Layer 5 of a small transformer language model trained on English Wikipedia (10 layers, counted from 0, width 128). Numbers have three digits each and are written without spaces.
A neuron's activation on a vector x is SiLU(gate . x) times (in . x), where the dot is the dot product.

Input weights of the MLP neurons that the questions are about. A number n stands for (n - 500) times 0.001.
n23 gate: 698567497638551470439486250174357199531698783362735664551354430482585458689334482659432619503510429513429665438350406460412606523429593579542460261296397650405458343382367567716380664660520432474644443444457712669410252717294453577459267630475401491388733255274421659385883492440687634408265681321498354319431393543599638607404345367685579670571547301408631447588550677484373336574272
n38 gate: 494475697309440509565691309552300088393396365559291712504638477373741602509896385506450550309673478646460520504514544519538775536267392369545536355420276595689443310288363203531605425404595508457534430242501594363394560268785453378423537207343523385412360398272345215558432585357415522471639562521499497691684515443477409191789521460553384515704583386573657481290423722460465691563538
n40 gate: 565451364647278252615552395650646335558356723439462551445539354217655246572417488491544326425661459412367667625346457601554854229474256384627433209654445548542297429540812640596541618461531634338828490335855562526681386434739299752498346445503603554809261203768205356491240438625379498178756234456372254522718608436383199486588471424562516426450498498354527812564649676507531402251684
n89 gate: 690575289519560562431621356536583421742493478591492641256342644337574585510440728602346525240469256672293600349406310396454455659729665625416455501465533481456568580432554531555787482370516396729562453584412448545568360633632554613444543530417494211450726557615545550383504687517679678595471732437541425595482309583280418376531479499816491572244637322605381294479493481537834402344417
n127 gate: 502426480535646550638754447826546542553422578418593549704465352555631647450752521506266603459557695437457539459704599567063480436445673533391424294291491479457569666284494540576604609630629492566294338346025418587324570358673535508669598380537485331764459465877421595695608498512438419473453420560552482722488474433384498658824642556424446577524742491571414389731466481469474487617174
n214 gate: 770522642571524389074424428472595713762578475390213941477483437583594518630545512269709272539416360441695487475361387279432422483541511494799314698558482452554418585545384593524452585783368456475419640402542630505655637258495522595455339695688117504714816215534385510716369372677468496256583685565339589405425771522358686481603565319302426538604483527450633633580515717562418572359742
n268 gate: 303561350309586276620504611333286623217416494542494661486502482666482375607469671485603462644451410644523362319629487460313554479270766465304393490373260483400507415606368747531585603559287719599777395232734490628462382687345423609160315399503710709444521715425486482487394451550520374535533537599333427415558323579498488623674641423726644582535526490337643526722515422546690524382604
n272 gate: 326687556401358370480524386659703480503334370420375402370230444532281415576479538482598358468251611639692607526458338234604576655452648582642412392472560319690571486558613499383648422320560505346643992302588691478529547478615532658521332331626485750424544278514298628369411574378641371403358492635580384655297583568528309631455405455461486467558475401441519512397506427478564504448577
n332 gate: 542631316549462674641260644466345428533199490573250392482439672182444433473684719480560351740523460583251371565518459494401462616659673529406611644643513365577427608581490614511493687483680748441313572432413402578461540506529578236517244573466355646424447532512434368363380318600382279461505456375567506486472320565311592382351508513513474540587492828487517671834397496497707460512488
n347 gate: 729419687395409593361749535491371440722612504316269454411205362562500286583502393787684517398376353568442576475389534489640451576433646707361900561285569424685535646498532435257281451507749583500433622555576353418294322502719439592547431382602558526697280502559554710490397506524456463531417564292250519608438583608350585643520346353403356660305466651676455458706310433523309413662601
n430 gate: 525396566388433630564857352435602291403514493382277592296232405728493616408452486515234392240713449523488399489263721303881400565555605311438530368478483749487543703768724533484495485577508329720550392603463467666592337388494388697162636432582353474553423391572524645500607548561547369442360462580294418610496768590521430398412316427453508466391706637055201396479604416503732632438499
n458 gate: 760532309599584476605295393458655520264494562294176572729504519519358376483395659505449337607497635653369352390682424663453459254339595483674526426246616520377486734714244569575554783600507440551623327207458438487729555250541725525719519611428317219495432576669883514360331361544548623436500437508379626590258450310310474344709607408458454519525444391602729517438508517436572569515470
n462 gate: 667622531624475366309382409614705481271439305365413712361314472361807331526501294323415483583560328427720480564350365572292463518465372495464384350377492414645452688503770556463592501752640298629528626476787631799246485674617538523587400728347491333557687471486451303645451433685545735418268296567302444646363621341593595363396441381453326496571528455610358436562549278441386328420612
n23 in: 608360265296672349279332469653329390603492667479513515548329436286709508386479359548319473569599351411334417393395332639463148484537586643467622282300445375541465564605276793510369727523674444316555690557626385463461615338390534666612509286594542630383606394629596507514503125511628716369712554278574717547526424442392543360729561407658470290766370710380478225358756497080811434513731
n38 in: 361448544438362495722489232315549487709696562591225377427430265530801346370480791492305421518412381604731284347549450350566553389302481637500369536487158526355473418598493592660395652352607345506775320325550506515383463395483205485413501431284691486594760633589281390344658572513482446581579483712426482347421528402491505613531521367756275497560532640407358506569388195384541754665677
n40 in: 562599434542519383446595576429536373211534303374616314246644360550468481742299497311587560324604797217522762283381574544477537540396437569338384316406611493795487463448354491748465368603286692573641484491594292438887367462356610895520330397452582552545398399303524431549406551642601505558505652721370430576668611558738283683498618386324522625372526577499509645340325358655451578542492
n89 in: 846490555416399533460805687350702687523286313268405240590423377510585511348501649525793536280585435544388433361451505354383789575596380521407764339385452507577447699603397652506454762275409609490460639334662340503393324523588523378600425267491588528535483309409449750284565549487486434361558521519354304555464523631554567875449456633422605383657401621717497836407712561527417563593713
n127 in: 473531498413236610364481621567750495634509540375287143573274424628734493635649625334463517612573645594597306528286648754509367478535564253395592507384547573348521262670631605289483515428455423444543386595445511663418555211718361425436564410307421561272315553410652353341516564715434486533285459492527348330324321383490397616626567145568280632524495707337397471611469509654663461485343
n214 in: 601519416520504396242225281432143577331532618344509805427532621614592544610571689754350348481652394793363619337698578271783600268631748359385497482535396361189288369490528385383425953332332610405427402418596540412334503274438400383544494594505536355572459236655571520746653543330532511387634509527412410578279348496389601410474793351478481369547525642419492425572347680537344651117597
n268 in: 696448265354351582583246597535464564572419609605812328610520457513448374456260530386705634551773844271485451587647357686416577560432322615526380236571549400471425824456410455688824406506524479470439549545500556597611545596341530424546809387634873541568623572513341377708500602754423253568318464174463468628442375674495590199569547319655481444634539462538574357504616449396624597527584
n272 in: 553545574538670353703673397502548328489432513411530732531259673599491289750444503764561305382376552505334692383660591264348328509262413600664422386560747476513497545486539418455605505466398502448565475462572505355436488495318542816584661587497566553615677432685517687577526648408589651261662468492493154632544734657457580529598360531712229565437407626531259662407427465712392591509424
n332 in: 497399446517294474741512435438195749444492444655713542531419268323589454366388518530723290401738698603344504374440276479356736290363552436250708495317652415703389428375410488403609427395486602465600466638531387628219737505419570472812577562480734370360354394427365628559580685491408456494412572728540207639479386526448586457361263553298471513199547426592383650409453458519511520488550
n347 in: 526354295431448452420412497423351488534311553561405590335718500496476446367275290457420341450710449545512298495472489447365330326818332431397617427418550345527603539544726441458508581349678424373271427397229416494319376787400511405599529515536544427299553509452372738399430422606477707532378550476687515728603417521291538587516396502633736536327583549590170547600290643193566615559599
n430 in: 801541684446361616610633605689675303515625338406325442360456828549483304616253544394301762300648525500572577417526453370556532713425254532666441605431430531599541531373658651407517332335370576410472520615520342528271255363564744527822768614586370695458698463610596583531653491728381372455600599377632657634304414351279583473497409785488542406709596172562297429258527487508662637337547
n458 in: 270592639355460437180562476393460498592734541610717588396473389650438344504557511406352605414209293657446608536539549631445448661635471530510560316419474348668754229423685458375408330610771280344430524543391483512359391488353292488530470520747413426463591416340398348704740485402735567686721322593551589401709281554298669711324472731640604616461555582425578500561403493592457310760382
n462 in: 523573566576563478379489339312363532408503615319756476372630566397588501292419489367530525335461593432449507421567459375631564284355338160205600388526737452324547488238706337544455727471606423286331647436174678525573574607389506512497684341253527372455475678472532584584476688350416805573444685297529307351577545657221480420542406388390722299547215549509665526487352530446318495428635

Each question shows a token from some text and the vector x that enters the MLP there. A number n stands for (n - 500) times 0.0052.

"}": 388392579527568679564330498446742605410385262460536282415503601332625513486338450327481559257598416710410457451576553557562569565683584567536453473464485325367436388517576512223620491422341375697415501377562617544616437472329571611512578360459293478631520483602568564463635533431449408600534534560512609636507377483602676503512544572523494582454660556598392553667438435513327516538572
Which of these neurons fires most? n89

"2": 577567585441499459628395313436542452571494406483546392585555524445631417506447484399552588348492427572626518595523450447580615429466460701597531330535502225546491469509452316386526498716302515630601613633681569522514540528369290570327546513568285783601474473683565512524508458523677534456616468455584455580659371603465406496441573626419418510575518692603564562520459475534507552364504
Which of these neurons fires most? n40

" Technology": 447388607482722624475443519461475504416474405502708338382535448393528499481437480335650486599521451737603443604389411517462518651472488491535627436530430379402526392363374455300605419424304409542735425444316599450598539436402481452442533413497401575476461514448507550525437537382464468512511405481583588706550527488367513586437572578486409478509578699517512554719547358515415442518711
The most active neuron and its activation: n430, at about 0.22

" |": 386403510558551436582449434487593545497750194435465360413631533472528295518573790440409544462376525612564432412547548515593482502495688501541626420681616358527417471470632470403431422493426350847564708619463523622437491540412494623302670402421487510665429539566527431328565386395471552550445449549560377611471458525697599460306587542430398467583590630445614624531584337642466480483409
Which of these neurons fires most? n23

"tar": 387302632525740549572450468398444695344455441380640161431620517559461416438414498338484486557547314652413352556498592545426503578627494579594556476543515475482518429545509520356660345450378580373495469540446477319477561459476628521519510364498395404473510497522482422516441534396541300521515448425516576478415461438302477381477440637447511429559662613613608461598414418608382377546600
Which of these neurons fires most? n40

" ": 558511603421557565652542433423447512647410338421467397469557582371515530560348577456514505521557405574451542517561509474498418613468497511457403362527456473509371520519441157489522396579457411683554444466632559510485464553355508483475499468574460451475490383585552567459355434476479525618455544457535536759514413691455732518440303853472411446463555629595547666580483379531499263441518
The three highest activations, in order: n89, n332, n127

"1": 653432503553604437534393526515624466492612480546623312501467500257563713430430565511536578257575496505689526497498450597558385535637429580603558516474533311570409504629428380311494401616441680636418551607589385537341501518373475504227631405354188599583527358751455533401445349535551462454466589480541539598458369587534384542362487587449514448493458634631497489579397445555626341523582
Which two neurons fire most, strongest first? n89, n38

"MA": 500334567551813578481384426459506571285442381490527304526606584397548441418416456483446528578508438693597349595426549625539547682776526580296506512404439379324494463340539403475596401503397581471597442415414521611560612410390489464590512431581431564547502526576479492525550518425393572574261399404584453687407486534498395583526355668555406484532630612674558630535491402314330555585651
The most active neuron and its activation: n462, at about 0.2

"lo": 246524737567657449623428393378602491331526453489632340538548440492541369736367350299636518556578390669583347607672535329411494491649403634239479441526497379422482381566595308638513505478241575414598565524411639523516462494372493558448573435532327453617563552580497462463447440425435418503400422387405513344257272354431490385424549476451257430622562571437419418492454570487421375477524
The three highest activations, in order: n462, n89, n268

"0": 478464642432631521652395364429454643609645319466611399560528544436531506483631543525346497519646555509643505622473650492539442485548359657427466550429439402559548567508540520273469383476361575562517611606609580620544492567406483524323645478655345591482470377568404519538449524443621697428533656549500627626613409524474350453445452605597498602531475733464556687416420468440393579537574
Which of these neurons fires most? n127

" last": 392369538671589474814427531537636638354424566598574374436478399538600521433430441473534564428599563363590367523518566512296397571672577411430584542514580425353550543478625376486368561552431434646599371799599484662515722560488386639403462442595586630374538418639518408297468547539548461671321519515531521646546553499506459357500503509496338512595525665501514562456367499515385632399558
Which of these neurons fires most? n458

"son": 332334660552690518486580340467473540395671426391564212428525510513551626543465572416562485455580301717445441562629517587444543437547516462568542472642554412460505360636425458593573463437483511535628432525294569556578455336494363583523521565396391470467434388562423355450427536363540525529437361397436603591274343461337536453445343570510400476514646621747484558596386419530295486435606
The most active neuron and its activation: n458, at about 0.42

" (": 482510675490473423524433411368350567603512329455583378499760585386444420365401622567585519604638599542559299490561510374373350489392558484414448316592561420387473260369421332439443423499420317697492631502597479684443515470467563637385507517512371553546287312670556483464460382647372627568450484546664491681537378374469526498495384651633402370524528626526652608578441461472447505428507
Which of these neurons fires most? n332

"–": 333356493514564543639312263483520570447557359539449435650483639455522501449558545521612617587625501554708259544540644463457474482494443419478616325364487435498484277465607479402503264592412483641395593388608549639392341716364608571355438401509542609640451473588485587475265517571657561515296496437511457491447459487418548593471495613476494367580463670466567532624251443531351580563504
Which two neurons fire most, strongest first? n462, n347

" Islands": 412326603580739559519493549378530419428448261567619304587395601511454482451461537508450559557515483672471464561626421517453538559522494538622620490534521384444537362478512326271519546450393346616635466482374655384465401442419580704563423363504278446516401684484463592374442613513349559468473415472552501701578319541386613411423525567415422541550654672660513502603541493370351518519612
Which of these neurons fires most? n40

"ka": 319213617603661520529421427349510410499499300320563248635556612431511505423481627439445461570531489620476383746586485587461551468599623476371514398655472482500516381629415470381446471581513481429669435498306575500424444453274478569529473406454327539617422538634391460346349410448491504520396412430522609647433373479418358370407462616396265584569775570696519578611572378398459448612561
The most active neuron and its activation: n127, at about 0.37

"\n": 452530646537624475531409499405478561528481542400567371343648585499524480328448549588431496395550522485670405551440516415391456533402506502647557587519412427508378537420646417413409282529378358460457604411631477414600508607404396594371611376450437480503412372674527599370326462618513609550593484337534360675431403561551622431520660516427501422418457735608650592633447483503345412560540
Which of these neurons fires most? n347

")": 401545767486613605612423504383565675532507343356587300405458591412544496353358521434428517449544487718611462602462641362385569509466587574568468319501528422367445240360532463264474498545425523686499648384443379546532522482414401642571590444368409527580331388452541517344407499548428547457475537458572479717546376375567650513530413505550539605435614660569478487549383451363376501416595
Which of these neurons fires most? n347

"s": 270391716611685582530420375388444530430620373451601197541480588418445551497501619529473439427537338597378402512675388571423556494531525502485690450531529437506420416546484458390626514482440448524524463531504525387566349474555561542596447512588529525509423539494430358493450496460448370406457461579429477640521262454274648540488472479311383466671574638610534462726550310591387494441609
Which of these neurons fires most? n332

"Å": 557445463562574498514558609426492506419546489497700263550597632447400393655403530251485498651613569555496339546223638543389517546543577511578601447562425463247523478479460383409551475567329519409524418552425691488525455500443431656478411334510503480589324455703521486485566448606676492393458482624580438554510413578400460477380542673565463544553313641623550528605531536501471486399582
Which of these neurons fires most? n40

"NE": 671435621604659546342448436500461517550663318621730320502702608367443516511382466370565700584502568578558370554396464469449644640603624627489530439530427451194439468384569432521495625503467444516593541529374581571588659392445453699446546500481512569460593566674573621458494430445507519391446631459640503681416427522459535525495596667617452488560425611688533644607441290551353541480567
The most active neuron and its activation: n89, at about 0.079

" University": 516383647513673562542465410585387573469664357453705372596588618511448447500371514370645581618531449712561492607477404533416459513537504473509646501504453458462591305523573439439547410486482415616731380614315583461533556517467474552486477501509408420448572562600522535384471462451534572448543514410615698848539428554432554587433430582423467553505523694598554596658507289443297369509747
Which of these neurons fires most? n347

"J": 532463601505506429408556449537529608307669490350498278519686614427496556576442638470399479359435508503644351475346562576424468465398541419489603503513516356243409472366456416506530367629502450455394571405531534528701476579436373649498585488681536616396461549488556534437514416518580455472590497534593597678337468497397444474444533796502508366617593595530615557500592456635254619454444
The most active neuron and its activation: n332, at about 0.26

"ight": 477343519550765560525554439381556373380504303602602300410658525482431652594466671551487526418476263583475529657463551561471387590548486476432443524658538305469440478469487360585491577430453492571612406466484618436452669398417613660460492386479571642584516393560594413433219694521641487519383495605514648703257379711486373463238480539564385228508565591413435481484423285432374516492601
Which of these neurons fires most? n272

"|": 385336486495514590620378537318482576509569404490574360498575683380587634497607401542459523492485598571731279495415528414452377570381457531600550493519567446441411530236592494401461267571393539546580616575391533506525461380329594655405541577517482399398399355537606419431413291516515571626599602505547639511480375624619500425519608366512507558626530659603657671681466447492558367539596
Which of these neurons fires most? n89

" J": 551274508597497378432521371417554587410617439339448324561715627405475481589493578471465571410516480489576323505483619498491512427393629476486650389519506332218398513348449355460612431573454419542544550407589488612750569545266328619400545429656508526413452545515520417432554417522564443487426398558593630756309457540414579558393469726492454318544471550568626416436569350697323526497516
Which of these neurons fires most? n347

" organ": 427529638478638474592478415520495385563529444307704337451582496451550553508248443583671448363549312512538394599624425518442426483546567472736531287579490424363575392365384529426543349492360453482696434589564442532632597459477515464455422342547493459420429493523562630459557473468328529611657427264647604519411454459463531542380496617443444536488671700513548568569528503429502560546748
The most active neuron and its activation: n127, at about 0.17

" its": 613376550539642534656482518434601635463535408504609405601539664404612539440551496466468536439473560603546383464437671308324424624581404426559481446488558593471514427354513384149423543547451402553656394530519610439508403445524364489394607384494500429332430483521487438362543402484488574709603539466542541562488379509453452657549518457479458366564565740466641494530622487447430469470367
The three highest activations, in order: n127, n40, n332

"8": 408489570471580501564462370426573529555670268519604319467350467360543552545562505313320541332566445664493439652494605433546527496394410552480529432474531422459598609439460404326506436505363543645462611630602578596561517524297553718412580574593254523451576373645445412554603442462586523452494440514474613674395463582497441483452529601426298458579493699614490631552360563469384373374627
The three highest activations, in order: n430, n272, n214

" was": 526373553538545453622464545616434627571538447696605414639533548520536577434476387505535589497545521588652485571677756332442364607529268412616578466695531594372532322423369458527522503528450441482558485576616388485424553663311348598442664301330465375519451396421530371472499494516586534585456540445518494479445569421492500406448351606467325460345559696577647743527429314507569449486587
Which of these neurons fires most? n214

" Tak": 465405623549515411588442510497636582417610376384509305504684515461568578548492398538479429326511439523625409494429671512661460400665486482484589554540612331305439413432533236506385465616458366441623544502431492408505530386475399657444585391633446641537452499420519571456476521373554542597483372472558425541470505464390437501345715768603476403473583640660482510430653447495295495497647
The most active neuron and its activation: n268, at about 0.36

"7": 451493549469538465590369361509548536580699235491549342468332420292464625516573480414298531415551400558610428752497571442542492602332425519439515399512567437502483603474405434315501388573346591525478632625573557583560487485422550713345554553646254528354596349689507422661492540457616502460555461512427637621388395580541368466394575627500397496542580670590563663521410503477383388397630
Which of these neurons fires most? n430

"3": 388488565477667559572372423435513597418562338545597299540470525334442488519548576412407582344424510527640397671484589399580541575600347601492540447449527395425427646508621451320412334532433580494452521661603547490527427536282478690383649450606252415594466472660526506510573540472542485416507575558411634618485446534565319505558530547490456513584646721498494575573332461515397486366480
The three highest activations, in order: n430, n23, n332

"t": 306305609525615642691456363375561504308569531402636337604540655439422594580415358495441342426571240623515380502629585412651512584703465595674545483560582319375447514480249446552488451592419539520616536712447449466543616511366553437667476409374582626642502368721426373613520393530646511513372525416493431651432461397454410459326257582454536380477637518718545337561460499636611377508419
The three highest activations, in order: n38, n40, n462

"tsu": 416181624568698584549527434410673450453459410510580250563578545287585488555419502373437524638531355659502404625625563500526564480478585583408615397564426354524504242471462389407594445635415485434708494510422654359577444448384472502605411362439307571532346540437493556431465490356450445500532375416562560578387404473339443385414549572333294500449826567604427599512536402374331434519551
Which two neurons fire most, strongest first? n268, n38

"ral": 457308590431763519612505305550465504400579269513598199468595579416478659575500605364637501517439407714415492341536457501492639508665661553628479431535435448435617648591552462387573480461377595589578538625414597497438501492460522563511263396501447477532487434613465594547576475515549419483643581461524412390561380487399637382483492503487379516605641675675485506493433355472511488503616
The three highest activations, in order: n89, n332, n462

" every": 485419505613512436660393448678567544347408515544537434531467451370570621614392387500397403442532507452705371359529554300284362537686380493543476578575698559394453534394481359483449513390504280491623565573575587588376608527458503578596510469556467438519380422673499350404423583468505457584436484576680519508594505469562572380440417574527435587498509745510639519448536529417321579456451
Which of these neurons fires most? n89

" Chicago": 516468540589702528501468488449428479416634325451560335517608483504425402575403521527544526373545452667463464558515416589400501563523538463418658485498409368488586281446447368500414442524360390490632469461396585463672445519415586543560565385505358519441517471596516438464476534414485460493567367532580516740586524499401484475336369538561433514696487722702595503706489283441352477363760
The most active neuron and its activation: n127, at about 0.21

"9": 505502533437536539520428344405505584550668296501544319497326403357390572539604431288328497343606406642530441604476597526544466438473480572444571434466542488467559684467427364325532417516336548648511635560566546631534493572294611718410593619545288539442549401660493384547604435422610473464472443517445602754474554584447422498350534615461290470621477662604517539548334548423397366392644
Which of these neurons fires most? n430

"les": 240471797638610603577453576446332553510476423521495320548414540464532581518347411372461538326528376638454591526663322504403480545452429495706610547595537473466524446458526431475631534434295419411661561446399770388568424500553428461631345416442398664561535481600591517427523578487470461494520455621323533505432252507325585319440530564486420564580457648366578603641498508500401404501582
The most active neuron and its activation: n272, at about 0.17